Layer 4 of a small transformer language model trained on English Wikipedia (12 layers, counted from 0, width 64).
In attention head 2, each number of a token's query is one row of weights dot the token's vector x. The head spreads its attention over the tokens so far by the softmax of query dot key.

Query weights of the head. A number n stands for (n - 500) times 0.0013.
q0: 432,554,420,729,517,569,443,392,636,593,539,499,459,478,660,411,524,485,568,582,371,322,581,607,213,577,665,641,330,349,490,638,472,448,454,451,402,484,444,566,470,691,478,744,591,441,745,563,405,546,536,238,660,554,562,530,473,679,550,603,407,838,486,542
q1: 390,672,490,343,349,445,552,415,291,637,738,692,652,490,494,291,595,634,519,776,611,425,614,311,353,461,284,686,504,566,676,334,510,600,595,363,338,303,516,540,528,351,209,601,360,551,413,443,642,547,468,504,770,494,570,407,604,658,502,513,635,430,519,722
q2: 541,522,630,510,680,486,553,407,429,563,361,499,630,712,601,586,675,415,671,335,522,521,512,669,367,603,825,441,345,488,364,571,706,477,582,371,389,493,270,455,468,397,296,644,678,485,669,433,611,639,693,291,724,436,529,390,597,622,473,519,564,631,676,763
q3: 697,510,586,470,577,603,350,329,499,528,533,319,551,579,558,491,498,499,560,475,565,825,552,553,660,633,588,430,802,469,629,607,349,399,487,365,524,396,513,356,401,665,636,469,526,542,355,528,529,428,434,398,569,628,625,676,464,549,551,471,601,523,439,243
q4: 453,391,467,472,541,408,580,514,583,730,604,579,447,511,581,435,423,352,633,475,424,529,449,366,571,540,564,491,411,500,693,499,576,557,625,359,549,367,575,630,627,355,454,689,525,341,559,603,759,575,671,418,449,372,512,391,393,409,295,558,598,561,524,620
q5: 359,378,679,437,433,715,312,365,613,609,439,486,541,534,627,386,515,368,360,479,426,385,296,666,331,533,499,594,344,501,446,519,568,576,300,509,646,350,466,590,761,410,681,417,778,395,363,584,203,795,546,407,500,457,538,589,282,288,656,567,573,458,587,425
q6: 453,471,660,404,273,564,498,379,567,513,282,293,483,457,448,569,340,683,216,503,517,540,437,569,634,307,554,292,419,753,548,600,242,232,580,375,555,475,529,401,721,554,708,383,660,666,353,713,349,374,277,625,436,777,473,467,654,451,527,615,509,362,548,274
q7: 561,418,494,484,669,422,539,598,510,531,472,231,315,542,403,277,424,204,577,471,350,452,319,566,463,430,459,542,628,780,291,599,646,559,361,353,309,767,564,324,549,546,445,521,341,441,705,419,742,654,430,614,326,338,255,539,586,435,510,445,532,532,461,704
q8: 670,569,479,406,624,481,707,754,446,677,492,564,565,661,294,447,563,560,661,429,523,525,602,306,516,690,567,652,462,754,616,405,346,673,616,379,742,606,629,726,387,399,124,566,472,564,429,548,511,376,607,84,352,567,587,327,542,494,253,393,810,450,569,538
q9: 729,791,670,486,603,523,830,351,527,568,264,329,441,615,599,253,600,383,494,419,331,334,386,703,180,642,357,305,539,486,583,123,716,497,467,764,625,449,574,446,156,525,584,515,751,443,470,603,607,509,580,355,597,309,531,795,516,838,546,337,499,552,524,496
q10: 547,691,460,612,485,596,262,480,532,435,251,551,564,593,508,497,467,555,427,278,574,515,446,687,448,530,598,802,415,243,730,360,490,510,469,500,630,222,532,499,753,705,339,669,469,389,388,570,308,434,664,521,726,385,581,375,411,714,524,277,497,512,420,54
q11: 424,411,519,533,473,719,495,488,697,440,285,398,695,333,695,755,415,339,491,478,481,264,299,450,442,303,405,574,472,409,380,569,400,584,416,632,377,137,564,545,497,702,551,660,321,636,370,677,226,458,419,916,369,612,597,526,459,502,606,356,555,362,654,342
q12: 553,544,424,614,364,441,496,634,684,509,352,420,409,413,440,286,398,679,379,806,664,633,508,469,561,433,346,644,431,668,712,572,717,534,789,559,397,526,815,603,222,563,788,355,474,659,397,345,505,222,391,346,285,487,266,696,574,676,203,228,637,629,538,418
q13: 487,604,306,395,629,543,497,361,505,678,440,497,431,376,527,722,451,610,431,381,607,498,596,599,639,537,592,461,369,606,701,356,404,340,426,174,375,685,377,374,855,460,451,509,402,540,702,625,510,435,215,497,412,571,459,549,381,453,523,662,541,576,247,565
q14: 569,458,410,542,455,511,669,611,315,407,516,304,605,935,583,590,811,569,791,573,557,167,498,563,362,613,368,318,457,576,521,478,412,430,687,563,221,402,469,355,361,558,429,349,578,391,570,430,698,435,513,332,489,437,642,586,598,673,597,500,548,303,467,341
q15: 545,622,620,413,125,665,524,430,400,287,295,375,530,532,526,346,726,355,604,326,463,499,484,724,288,291,578,535,581,506,396,708,538,527,226,743,478,578,527,407,441,381,630,485,407,522,549,321,512,410,626,410,594,798,512,415,147,588,573,571,436,578,495,575
q16: 413,566,309,109,400,452,372,271,311,404,894,165,690,663,276,524,432,442,577,263,339,493,710,418,436,461,589,713,667,599,492,428,384,367,489,391,843,262,581,780,356,463,689,333,476,573,528,448,605,475,373,413,468,635,438,427,540,515,654,560,509,620,439,654
q17: 694,466,484,371,474,540,308,464,188,660,638,472,412,384,443,774,556,449,686,312,577,778,562,382,499,477,456,762,485,587,616,432,454,421,564,366,526,501,610,617,427,287,387,427,568,539,511,445,780,390,499,240,288,427,581,595,467,446,631,452,344,434,574,454
q18: 616,421,513,202,341,385,660,476,531,427,664,197,597,472,404,445,372,716,577,589,569,481,265,207,437,482,532,551,577,667,510,399,454,507,494,508,484,341,572,578,422,511,785,246,578,708,391,324,633,600,461,461,473,652,580,485,561,502,303,480,609,310,487,565
q19: 406,354,481,609,507,685,419,345,515,691,367,579,479,829,717,649,407,454,199,739,356,607,479,704,772,465,586,615,569,353,273,444,288,537,404,574,636,561,446,551,723,788,649,512,679,251,632,408,449,550,542,579,605,444,564,559,430,337,465,477,464,390,450,250
q20: 599,633,410,609,567,462,663,634,401,446,623,546,433,553,309,550,563,633,376,816,393,535,254,404,792,507,623,675,487,682,549,554,318,443,465,437,530,506,460,602,355,494,289,552,404,672,444,453,674,266,583,297,318,432,578,317,721,518,820,183,635,525,618,481
q21: 526,630,394,533,429,567,485,559,434,545,692,469,548,792,556,362,478,350,621,268,461,381,424,328,563,280,279,569,372,605,562,522,546,735,539,576,478,493,471,484,597,445,476,480,670,478,559,544,415,491,491,337,249,507,713,390,260,591,544,418,355,635,729,511
q22: 496,482,249,627,284,557,464,378,579,498,471,628,537,531,667,421,736,348,496,620,557,463,802,497,590,557,362,591,506,360,289,437,662,549,632,721,532,451,680,626,407,560,891,515,463,296,387,394,352,648,580,677,484,358,519,624,198,528,435,801,571,510,627,437
q23: 643,692,438,481,633,396,725,317,543,275,555,461,471,358,497,458,460,640,550,428,592,385,470,601,686,508,679,353,679,480,705,457,600,449,421,424,556,792,335,414,641,526,481,325,334,417,349,510,593,421,420,450,313,472,633,588,555,638,715,449,599,473,486,318
q24: 458,427,453,551,666,367,355,610,321,609,412,290,672,732,403,378,350,511,398,450,667,632,527,496,383,654,616,565,297,580,473,643,659,496,588,392,201,617,317,561,572,340,423,779,554,831,437,375,627,613,678,689,690,562,470,268,419,379,242,326,378,546,461,571
q25: 839,673,530,293,415,392,690,468,386,493,764,547,808,596,488,625,520,508,533,539,694,614,369,628,533,671,472,323,295,489,547,454,575,516,305,424,441,507,425,435,407,360,521,393,530,615,327,433,884,522,597,438,460,387,341,360,374,407,457,590,458,382,650,692
q26: 241,667,378,358,376,405,508,310,638,429,689,449,239,531,441,613,433,292,453,576,451,705,588,669,603,478,594,469,261,541,497,451,422,90,506,343,465,460,434,720,520,643,188,456,480,425,395,532,666,397,381,599,629,518,655,424,636,377,430,481,397,375,627,563
q27: 389,532,536,662,569,501,474,461,418,352,593,577,515,603,441,535,415,387,526,903,552,313,316,598,506,549,389,230,494,549,659,627,688,562,672,527,759,457,510,568,666,494,821,503,587,451,558,371,476,675,591,234,591,568,403,612,380,479,370,652,664,470,558,312
q28: 586,470,445,485,414,358,666,380,422,281,764,626,621,354,635,398,623,500,596,538,489,520,360,646,232,755,563,678,363,486,350,470,719,694,494,470,531,590,519,312,275,587,465,384,526,323,405,581,392,816,581,453,461,410,466,637,424,627,610,640,556,646,680,518
q29: 796,483,471,551,390,458,819,511,143,390,793,643,625,304,321,526,513,669,668,755,357,604,696,327,215,550,375,713,380,524,747,533,223,494,368,606,469,457,308,516,576,267,24,643,98,771,522,436,569,486,668,372,585,471,410,673,609,443,349,532,610,435,312,532
q30: 717,389,199,691,244,596,529,351,346,507,543,552,264,354,385,596,653,385,869,437,188,634,673,583,569,358,253,328,329,740,435,309,377,889,416,678,370,597,572,568,629,527,600,432,673,422,619,491,295,601,557,600,531,502,437,429,292,449,350,536,385,606,441,620
q31: 301,493,527,189,728,697,533,524,601,620,637,438,904,512,558,367,425,319,576,423,478,445,538,230,678,434,315,362,519,539,813,664,509,438,506,244,586,806,628,485,583,780,448,490,271,635,500,605,559,487,530,352,261,438,640,548,566,798,510,513,680,314,416,564

Each question shows a short text with each token's key, already scaled and adjusted for position as the last token sees it. A number n stands for (n - 500) times 0.0024.

Then comes the last token's vector x. A number n stands for (n - 500) times 0.0055.

0 " Cha": 428,495,420,659,358,663,584,436,404,432,603,569,275,154,432,523,433,586,517,617,476,414,492,390,588,432,455,302,493,376,683,613
1 "y": 439,406,446,583,463,593,554,465,440,395,557,528,420,179,338,563,445,620,489,593,559,454,512,521,500,494,429,514,505,421,589,445
2 "k": 658,446,569,576,462,567,426,484,502,454,461,577,385,226,457,531,393,556,430,471,377,471,555,438,540,472,584,551,513,433,695,552
3 "ov": 561,439,578,527,548,515,555,509,548,477,518,652,434,368,480,482,607,496,490,505,399,495,478,407,508,429,579,462,416,395,719,542
4 "s": 529,374,591,578,485,634,548,467,477,589,682,627,452,257,334,522,672,513,510,610,459,512,536,448,636,478,522,484,565,398,646,427
x: 456,475,596,369,446,482,552,477,679,528,477,364,473,529,239,477,331,403,335,309,287,684,479,715,466,327,565,626,504,335,411,337,572,556,361,600,446,430,458,649,624,542,580,528,648,539,558,561,283,615,559,399,640,669,743,446,570,313,470,369,573,651,714,302
Which token does the last token look at most, and with what share of its attention? 4 "s", with about 90%

0 "mon": 495,496,509,529,501,498,529,496,553,584,543,495,458,285,410,543,630,455,467,502,493,433,453,444,545,427,521,578,442,371,729,369
1 " ": 370,401,341,573,423,697,536,498,459,539,621,530,409,166,459,406,410,664,392,659,462,454,561,423,689,335,510,343,624,380,640,539
2 "land": 627,412,457,546,456,515,521,512,411,401,505,499,328,301,568,439,361,495,458,517,476,487,382,468,629,376,501,338,504,380,682,506
3 " ": 621,311,479,480,435,694,525,517,434,542,616,529,417,171,463,413,408,441,309,678,438,491,569,424,683,356,508,362,613,373,625,563
4 "em": 629,502,422,408,413,636,617,446,435,379,476,533,454,312,383,478,399,286,400,614,393,461,458,466,564,367,559,499,541,386,731,528
x: 460,643,370,360,501,423,436,478,672,689,272,444,468,394,593,436,518,514,400,623,627,541,564,613,516,583,527,542,411,461,336,675,734,477,605,572,524,684,471,747,373,678,425,429,500,180,510,596,513,723,831,585,698,740,575,408,626,507,584,675,371,657,614,428
Which two tokens does the last token look at most, in order? 3 " ", 4 "em"

0 " of": 550,452,508,577,416,545,629,266,394,423,685,651,579,126,358,408,502,488,639,521,544,451,457,481,560,366,662,461,434,368,636,497
1 " Pri": 474,380,444,608,356,566,499,378,361,446,727,497,322,82,484,500,483,482,457,624,373,423,581,386,646,443,512,375,621,378,646,579
2 "son": 543,562,495,497,501,469,503,480,516,367,561,431,288,282,313,425,438,511,416,487,527,463,469,408,489,482,468,451,289,431,598,562
3 "ers": 651,445,541,529,502,529,561,462,539,436,705,668,378,270,336,454,622,613,562,526,529,442,443,489,592,420,524,390,498,428,690,457
4 " and": 500,508,468,494,382,538,690,375,446,463,689,672,519,189,391,392,467,489,508,527,547,462,400,409,604,324,670,428,411,431,609,472
x: 429,499,555,521,458,318,380,501,708,555,288,515,590,470,536,429,404,582,430,388,555,500,324,618,524,449,611,833,534,236,360,368,560,406,497,567,543,267,552,596,354,535,599,442,424,487,542,659,500,496,460,693,442,565,666,481,805,315,676,181,425,634,718,584
To which token does the last token give the most attention? 0 " of"

0 " ": 348,499,331,596,416,669,547,508,465,450,637,535,383,147,474,358,561,717,460,639,495,452,520,410,750,295,534,317,569,378,647,558
1 "port": 469,470,374,548,423,504,477,489,388,372,575,514,286,330,490,463,448,535,365,561,442,551,440,432,546,458,490,288,417,427,612,660
2 "ion": 488,458,456,551,450,568,602,618,405,464,623,485,459,308,473,449,409,550,371,555,473,452,403,500,476,453,467,471,519,421,582,555
3 " of": 453,520,372,544,397,562,643,285,382,430,676,659,583,132,350,406,485,445,558,577,492,468,482,426,578,361,657,480,432,372,629,507
4 " C": 531,465,517,450,384,625,472,364,400,390,650,535,434,127,409,458,468,333,384,700,439,435,641,417,599,382,442,276,578,363,673,453
x: 516,493,397,318,394,179,400,317,648,485,399,469,430,426,574,469,495,597,406,475,283,678,772,514,521,742,561,713,347,424,312,529,569,558,407,763,265,490,577,590,312,407,483,414,393,415,523,734,612,417,493,648,483,542,647,285,336,517,491,459,485,442,397,321
To which token does the last token give the most attention? 4 " C"

0 " Al": 514,553,481,580,442,602,599,344,403,383,724,485,342,180,454,386,432,547,565,587,570,440,448,439,660,508,540,397,428,391,705,452
1 "ex": 570,504,414,574,395,580,557,423,380,388,682,607,461,320,296,541,438,604,544,567,547,509,356,485,579,456,427,399,478,424,608,624
2 "and": 643,465,472,567,448,565,579,447,406,442,434,622,455,402,368,500,597,507,631,503,408,474,461,496,493,534,431,468,491,417,516,585
3 "ro": 454,481,506,480,453,530,548,524,544,573,546,565,501,332,296,527,463,549,584,511,522,535,487,424,612,462,444,451,329,427,580,465
4 "v": 566,462,470,561,507,531,552,435,450,534,444,432,404,311,425,396,502,390,517,522,383,485,558,355,640,454,504,523,504,385,675,410
x: 569,432,569,509,614,522,372,267,555,558,379,438,385,395,534,459,469,345,433,417,635,635,675,588,524,534,556,636,665,449,256,318,443,347,264,654,532,528,457,356,521,500,533,564,439,337,631,304,270,489,477,471,775,432,802,382,696,442,212,595,505,363,622,416
Which token does the last token look at most, and with what share of its attention? 0 " Al", with about 50%

0 "ine": 515,527,484,524,513,448,496,425,432,487,558,604,421,223,431,413,521,532,525,482,528,502,467,435,579,503,490,486,344,412,629,418
1 " co": 416,392,414,595,437,648,518,393,385,483,627,476,456,162,486,405,475,602,480,704,462,499,550,410,598,450,494,373,542,306,600,530
2 "op": 463,376,345,537,409,607,623,417,366,393,466,478,533,397,325,432,432,471,448,636,372,441,563,470,516,387,465,407,528,464,640,518
3 "er": 605,379,516,526,468,545,563,493,443,312,591,518,388,233,384,512,562,434,462,540,498,489,422,502,609,386,522,443,407,323,623,550
4 "ative": 546,477,491,493,522,588,493,505,403,447,493,574,490,199,389,425,530,444,536,546,512,516,453,446,573,464,546,598,453,372,681,431
x: 426,457,566,612,547,504,181,398,654,454,568,340,260,683,508,601,358,332,510,692,497,703,503,536,492,287,504,665,508,219,313,438,496,366,386,613,557,351,301,381,490,503,677,423,449,433,533,574,388,519,533,712,670,603,772,377,559,375,529,558,469,518,610,295
Which token does the last token look at most, and with what share of its attention? 1 " co", with about 60%

0 "mon": 495,496,509,529,501,498,529,496,553,584,543,495,458,285,410,543,630,455,467,502,493,433,453,444,545,427,521,578,442,371,729,369
1 " ": 370,401,341,573,423,697,536,498,459,539,621,530,409,166,459,406,410,664,392,659,462,454,561,423,689,335,510,343,624,380,640,539
2 "land": 627,412,457,546,456,515,521,512,411,401,505,499,328,301,568,439,361,495,458,517,476,487,382,468,629,376,501,338,504,380,682,506
3 " were": 517,488,503,578,509,471,567,329,474,466,708,749,521,191,521,299,541,506,490,454,501,438,461,399,612,456,656,399,533,367,615,421
4 " among": 435,556,448,576,441,540,659,360,343,364,603,610,473,194,520,363,387,495,475,613,534,426,326,424,647,443,557,330,343,382,546,428
x: 502,426,428,572,407,405,427,547,766,625,422,583,405,633,631,320,502,511,599,409,498,527,341,588,573,378,431,595,759,369,500,511,770,377,497,439,604,243,371,515,215,598,704,365,499,371,524,519,559,520,408,832,444,686,816,316,556,445,675,387,489,485,670,495
To which token does the last token give the most attention? 3 " were"

0 " while": 534,526,501,541,495,454,620,325,412,493,717,687,545,230,550,389,450,504,525,400,596,391,345,509,593,459,600,405,495,380,597,294
1 " C": 436,355,396,618,363,587,535,352,398,409,668,548,424,121,414,454,530,609,436,682,516,383,638,419,609,417,410,270,578,363,673,449
2 "R": 507,479,449,522,419,604,570,387,452,452,504,499,335,112,592,334,514,500,477,625,417,505,579,310,583,501,549,536,560,346,681,547
3 " 1": 515,536,423,520,507,584,566,477,448,467,533,486,429,161,566,338,527,526,449,613,342,467,613,378,663,424,471,378,513,282,610,674
4 "65": 487,472,559,543,518,452,487,497,509,376,505,420,445,120,512,361,586,487,440,494,474,535,506,349,627,368,464,378,381,261,595,640
x: 433,526,408,450,516,440,384,354,596,620,513,675,264,440,477,513,365,552,468,549,588,574,620,702,644,447,440,619,539,433,528,258,404,499,590,626,450,325,573,480,605,409,806,613,541,642,278,476,400,335,326,836,656,764,604,375,681,430,487,261,529,352,538,382
Which two tokens does the last token look at most, in order? 0 " while", 1 " C"

0 "se": 459,519,510,605,436,541,491,444,472,600,581,548,498,279,361,543,471,559,507,495,418,490,521,479,578,447,454,569,448,327,629,452
1 "ly": 506,480,461,527,469,503,549,399,485,466,645,568,461,245,424,506,484,499,491,502,575,461,425,538,582,365,569,496,501,426,694,358
2 " used": 452,508,428,570,427,528,553,352,392,414,653,634,366,225,523,319,450,466,415,619,417,428,381,389,639,422,556,381,386,474,682,478
3 " per": 480,369,496,531,392,550,589,432,354,545,642,573,463,315,529,405,418,404,400,612,352,487,470,390,632,440,522,329,522,410,602,491
4 "ip": 462,406,590,471,406,470,565,483,396,396,579,500,292,325,469,413,447,389,402,567,413,500,486,387,560,510,458,354,430,502,521,541
x: 526,594,501,342,334,256,364,430,396,369,629,564,337,599,702,664,614,502,420,531,454,736,612,423,380,247,544,305,377,328,365,392,552,412,592,574,516,454,628,515,333,522,402,516,423,480,520,408,366,546,590,775,716,680,328,309,366,318,474,335,495,512,454,619
To which token does the last token give the most attention? 2 " used"

0 " of": 550,452,508,577,416,545,629,266,394,423,685,651,579,126,358,408,502,488,639,521,544,451,457,481,560,366,662,461,434,368,636,497
1 " su": 412,338,462,578,358,604,506,376,307,494,679,634,466,236,549,497,523,519,474,684,427,481,479,348,714,415,507,338,554,396,633,529
2 "pp": 448,287,486,575,367,620,679,496,382,421,543,418,312,244,399,295,424,504,344,661,429,428,430,437,766,426,374,263,408,313,631,598
3 "ly": 541,506,463,511,479,501,551,490,479,360,625,535,446,198,410,498,460,470,510,479,522,523,367,463,621,359,531,409,433,439,671,488
4 ",": 452,479,519,509,450,536,628,333,464,523,688,645,539,193,457,354,507,522,494,483,487,443,463,429,577,321,726,440,459,384,599,448
x: 544,574,538,408,529,294,522,378,780,418,225,501,467,344,552,460,386,555,288,286,481,462,269,568,575,435,607,748,514,302,513,394,612,402,559,537,411,139,543,621,416,589,471,427,479,452,368,713,390,476,376,637,487,569,578,501,796,380,573,269,512,547,593,547
To which token does the last token give the most attention? 0 " of"

0 "65": 437,511,398,499,469,455,493,454,469,498,532,439,451,135,523,381,524,555,395,437,445,534,516,363,599,396,502,458,479,291,634,581
1 " on": 474,485,414,628,355,513,688,355,318,440,673,679,446,267,484,303,540,500,538,586,563,399,390,470,675,393,547,329,363,423,627,536
2 " st": 428,342,475,512,397,617,524,435,423,518,542,450,396,92,419,501,461,442,434,614,441,430,620,410,635,385,432,431,628,341,620,454
3 "re": 504,443,470,541,420,651,500,569,383,398,586,500,487,173,386,530,457,371,542,688,441,490,538,478,672,317,392,508,471,418,657,440
4 "et": 546,469,540,440,584,527,484,567,531,365,585,525,388,260,415,402,502,460,502,549,529,422,420,537,684,410,550,509,356,457,657,423
x: 549,550,508,458,672,666,269,491,593,459,371,461,212,733,428,310,420,383,259,474,316,522,444,582,326,388,521,444,373,354,132,594,749,368,403,533,389,275,538,531,504,448,532,467,697,468,705,423,305,526,417,550,741,486,408,300,566,561,503,549,434,420,490,519
Which two tokens does the last token look at most, in order? 3 "re", 2 " st"

0 " C": 443,450,388,631,375,600,518,380,431,361,631,482,386,103,425,413,551,684,456,662,521,388,626,413,652,374,459,293,568,341,714,518
1 "l": 420,414,442,599,423,652,497,444,487,500,673,450,417,177,378,453,455,640,325,607,452,505,522,443,632,446,529,538,520,333,694,524
2 "ar": 585,597,521,507,497,485,469,487,543,411,572,451,287,382,412,502,545,518,451,491,404,514,527,498,528,519,660,559,424,456,670,484
3 "k": 654,442,636,554,506,558,414,508,510,514,472,584,398,288,489,507,559,503,438,507,405,491,522,430,546,462,570,556,436,414,678,543
4 " Do": 577,526,527,480,456,606,490,468,497,555,602,500,294,235,551,516,542,567,466,659,411,482,617,428,609,477,570,421,536,383,677,445
x: 464,437,596,101,457,593,446,404,600,576,318,422,321,525,480,345,519,608,648,410,394,576,494,616,431,472,431,658,514,576,403,412,471,704,210,569,460,339,609,482,389,514,469,453,509,396,571,704,676,250,482,321,703,641,629,531,385,636,494,245,269,381,521,529
To which token does the last token give the most attention? 4 " Do"

0 " with": 501,463,490,550,454,493,660,334,422,445,698,758,535,229,477,379,547,510,527,507,607,370,324,509,636,332,696,428,387,425,602,435
1 " U": 543,515,413,603,433,635,560,396,453,379,665,678,478,234,444,504,426,504,506,624,466,478,590,496,473,448,560,316,577,324,725,611
2 "S": 454,435,530,457,410,637,583,435,528,353,654,590,464,133,351,313,479,499,488,649,505,481,509,345,591,496,514,451,495,381,646,668
3 " ": 614,327,469,491,426,726,571,495,439,556,646,566,422,135,436,432,446,443,344,674,448,498,580,404,671,367,524,366,588,371,610,555
4 "65": 484,478,577,527,515,451,546,479,511,362,519,449,409,67,498,311,547,484,439,502,477,502,458,329,604,365,438,315,379,271,570,637
x: 411,480,375,429,531,459,517,361,677,585,548,668,258,459,526,473,386,644,411,574,616,551,569,706,659,522,387,584,514,471,432,256,480,494,567,674,499,306,600,438,418,365,716,537,573,635,300,500,397,314,284,863,633,757,604,300,634,413,478,262,502,392,556,487
Which token does the last token look at most, and with what share of its attention? 0 " with", with about 90%

0 " from": 531,483,484,552,463,434,605,285,410,403,677,725,536,213,483,303,522,512,541,496,579,410,407,482,632,393,716,386,315,398,592,408
1 " the": 517,424,476,567,457,528,645,402,409,455,646,710,565,221,394,483,557,534,556,531,602,396,412,507,552,406,703,389,387,371,479,434
2 " out": 392,422,406,563,401,603,626,358,366,390,587,596,493,276,459,303,451,440,579,636,543,355,440,485,590,371,509,339,466,472,677,461
3 "s": 636,383,537,607,433,699,573,467,428,590,636,610,441,241,379,510,490,565,423,683,443,431,540,470,680,447,472,368,652,378,628,436
4 "et": 482,440,519,485,619,527,522,487,519,394,611,609,472,227,445,524,559,454,562,558,492,473,491,529,584,538,559,498,428,387,603,446
x: 421,472,562,348,605,595,459,416,542,441,312,516,334,713,467,354,358,369,341,320,259,519,339,630,414,374,569,479,466,298,170,573,767,299,531,661,379,379,514,433,622,500,571,416,648,540,524,336,123,411,428,489,625,632,552,381,579,499,538,623,360,444,459,424
To which token does the last token give the most attention? 3 "s"

0 " Gra": 356,414,480,633,378,658,610,416,372,487,518,426,237,222,469,472,548,544,499,642,514,349,516,421,560,410,500,392,527,372,716,619
1 "ham": 555,569,555,505,444,608,563,517,541,475,571,599,269,339,324,596,379,528,486,506,523,520,471,417,470,527,459,407,420,453,652,621
2 " C": 441,348,445,545,366,648,518,412,413,408,581,483,379,101,398,483,446,508,410,717,509,414,632,429,617,420,419,301,559,333,676,511
3 "l": 558,369,551,524,461,624,499,416,491,495,707,444,417,162,385,464,466,468,336,621,441,552,539,446,617,468,565,548,525,327,715,503
4 "ar": 421,518,544,505,527,504,455,488,524,392,560,455,305,395,421,501,564,588,471,504,406,507,526,504,526,524,653,559,441,464,674,486
x: 592,588,749,437,526,564,434,384,617,695,359,547,274,658,718,641,295,355,560,400,440,439,242,545,550,585,269,552,350,545,612,471,619,381,297,585,463,502,403,604,278,528,588,782,479,298,588,392,356,516,540,383,664,728,484,383,554,519,553,364,406,644,505,557
To which token does the last token give the most attention? 3 "l"

0 "t": 501,557,482,601,445,522,508,338,505,462,658,584,499,130,259,432,418,592,522,455,427,470,493,453,613,395,537,530,435,433,703,396
1 " at": 506,480,503,547,464,501,615,369,468,419,662,714,470,220,432,324,523,519,504,506,544,431,394,498,673,415,644,342,307,415,595,465
2 " the": 448,404,464,570,432,510,663,410,399,444,645,691,566,217,413,507,546,478,543,560,599,390,434,513,562,404,675,409,366,355,478,437
3 " F": 510,456,426,541,371,652,533,356,341,439,585,595,406,125,500,494,454,438,363,708,446,452,573,439,579,377,456,256,548,354,697,466
4 "ru": 531,501,451,527,400,626,623,415,277,460,481,527,331,316,446,439,536,444,401,662,317,486,467,437,618,384,453,394,443,419,657,601
x: 340,461,585,389,334,457,381,255,611,548,347,504,383,408,471,467,762,541,577,353,528,427,509,505,509,313,447,500,521,639,420,466,556,497,556,386,522,601,528,158,432,431,680,533,173,388,499,632,458,564,663,638,728,619,557,508,360,453,306,299,452,375,696,538
To which token does the last token give the most attention? 3 " F"

0 ",": 492,528,494,491,465,503,583,335,494,496,724,671,550,151,414,344,468,520,457,504,509,457,458,415,583,321,697,478,443,395,640,461
1 " along": 460,417,455,558,390,555,591,351,366,356,684,710,479,241,458,300,461,526,444,558,553,373,319,434,621,308,596,354,420,492,712,504
2 " with": 418,524,473,530,424,520,688,298,363,463,654,767,522,287,484,350,467,464,537,518,587,356,307,469,615,408,662,426,413,431,626,466
3 " the": 428,424,451,556,404,534,670,417,392,464,640,708,572,219,409,484,474,427,526,589,572,383,457,500,552,430,663,402,396,359,474,440
4 " ": 624,386,552,449,454,718,534,489,427,577,651,569,449,143,423,429,545,358,312,678,437,520,586,427,631,380,529,369,597,368,622,528
x: 488,639,524,363,424,352,347,375,567,375,246,515,446,468,292,452,280,579,349,524,647,532,443,614,392,515,556,616,416,597,390,460,608,461,605,850,345,506,589,399,507,591,625,587,506,562,530,701,632,318,388,530,579,439,833,223,525,355,556,371,644,612,603,431
Which token does the last token look at most, and with what share of its attention? 3 " the", with about 60%

0 " and": 518,505,482,527,441,518,652,337,461,489,717,692,536,176,418,393,495,526,505,495,596,439,370,456,597,317,691,424,436,404,615,421
1 " early": 543,486,457,640,464,530,645,395,318,420,600,614,527,194,561,340,525,505,532,521,510,415,405,514,660,450,568,276,391,373,550,418
2 " German": 562,438,479,552,482,598,520,549,404,467,547,593,460,277,479,469,491,501,445,596,498,401,487,543,513,450,573,485,440,338,697,395
3 "ic": 461,425,579,491,452,472,492,499,485,483,677,516,473,276,367,464,533,507,418,565,531,472,412,405,578,506,470,514,434,431,587,397
4 " law": 538,493,479,478,558,591,587,448,424,516,603,630,431,206,440,447,553,445,507,592,450,444,440,492,533,458,502,397,452,337,678,494
x: 285,556,608,383,311,493,498,493,595,313,185,461,405,657,543,390,424,594,202,686,309,609,510,623,416,534,543,576,502,275,244,557,654,457,566,609,474,274,309,518,468,373,509,403,685,397,436,575,479,385,325,590,736,518,597,436,456,395,411,424,466,587,723,541
To which token does the last token give the most attention? 0 " and"

0 ".": 517,473,552,474,460,512,567,404,507,380,715,609,586,100,373,440,457,507,542,435,548,456,431,472,618,247,631,374,488,370,560,481
1 " In": 476,456,350,647,367,491,600,302,289,402,692,688,597,209,378,356,640,496,621,580,496,409,471,517,606,372,562,315,466,433,662,492
2 " July": 503,491,476,578,422,443,628,378,342,475,530,472,514,285,559,327,473,503,407,514,494,449,517,522,558,463,519,304,378,242,583,617
3 " 19": 465,458,454,504,511,571,659,492,440,499,564,376,477,164,497,240,469,501,408,577,457,484,541,413,585,406,513,419,411,248,565,592
4 "14": 546,474,479,537,511,508,617,546,385,463,472,430,577,282,579,361,498,500,459,550,483,498,492,420,569,444,515,369,396,208,539,645
x: 462,453,521,423,544,616,423,298,638,493,309,553,291,429,391,521,326,631,172,504,611,531,537,631,563,322,615,283,535,361,557,549,516,279,416,536,540,409,655,580,745,645,791,413,567,583,285,501,489,395,342,790,503,737,581,408,689,563,508,374,549,454,449,501
Which token does the last token look at most, and with what share of its attention? 1 " In", with about 100%

0 " the": 568,472,485,599,473,525,647,403,405,463,668,692,569,222,423,467,521,568,574,518,607,380,379,509,574,415,679,389,405,373,479,409
1 "n": 460,380,419,611,481,601,560,348,379,492,665,561,427,79,469,471,475,575,533,523,539,400,450,510,604,399,674,542,564,389,654,381
2 ".": 503,504,478,513,466,517,584,385,491,439,747,630,585,126,410,430,519,481,560,435,555,429,416,492,614,237,658,379,490,400,558,432
3 "\n": 512,467,542,503,450,469,600,390,583,459,739,781,578,229,421,345,572,530,485,438,466,532,498,384,661,315,671,409,333,398,503,520
4 "\n": 462,454,543,489,451,439,547,516,586,343,763,781,560,219,389,285,565,518,537,428,513,525,421,396,740,297,655,332,232,452,527,565
x: 485,445,447,454,636,365,587,445,714,695,398,654,257,464,492,421,386,600,421,468,439,531,369,401,553,406,699,836,526,477,225,320,539,391,529,506,437,397,549,565,574,506,310,434,453,335,687,575,477,488,163,617,511,607,618,385,715,407,601,236,460,745,585,447
To which token does the last token give the most attention? 4 "\n"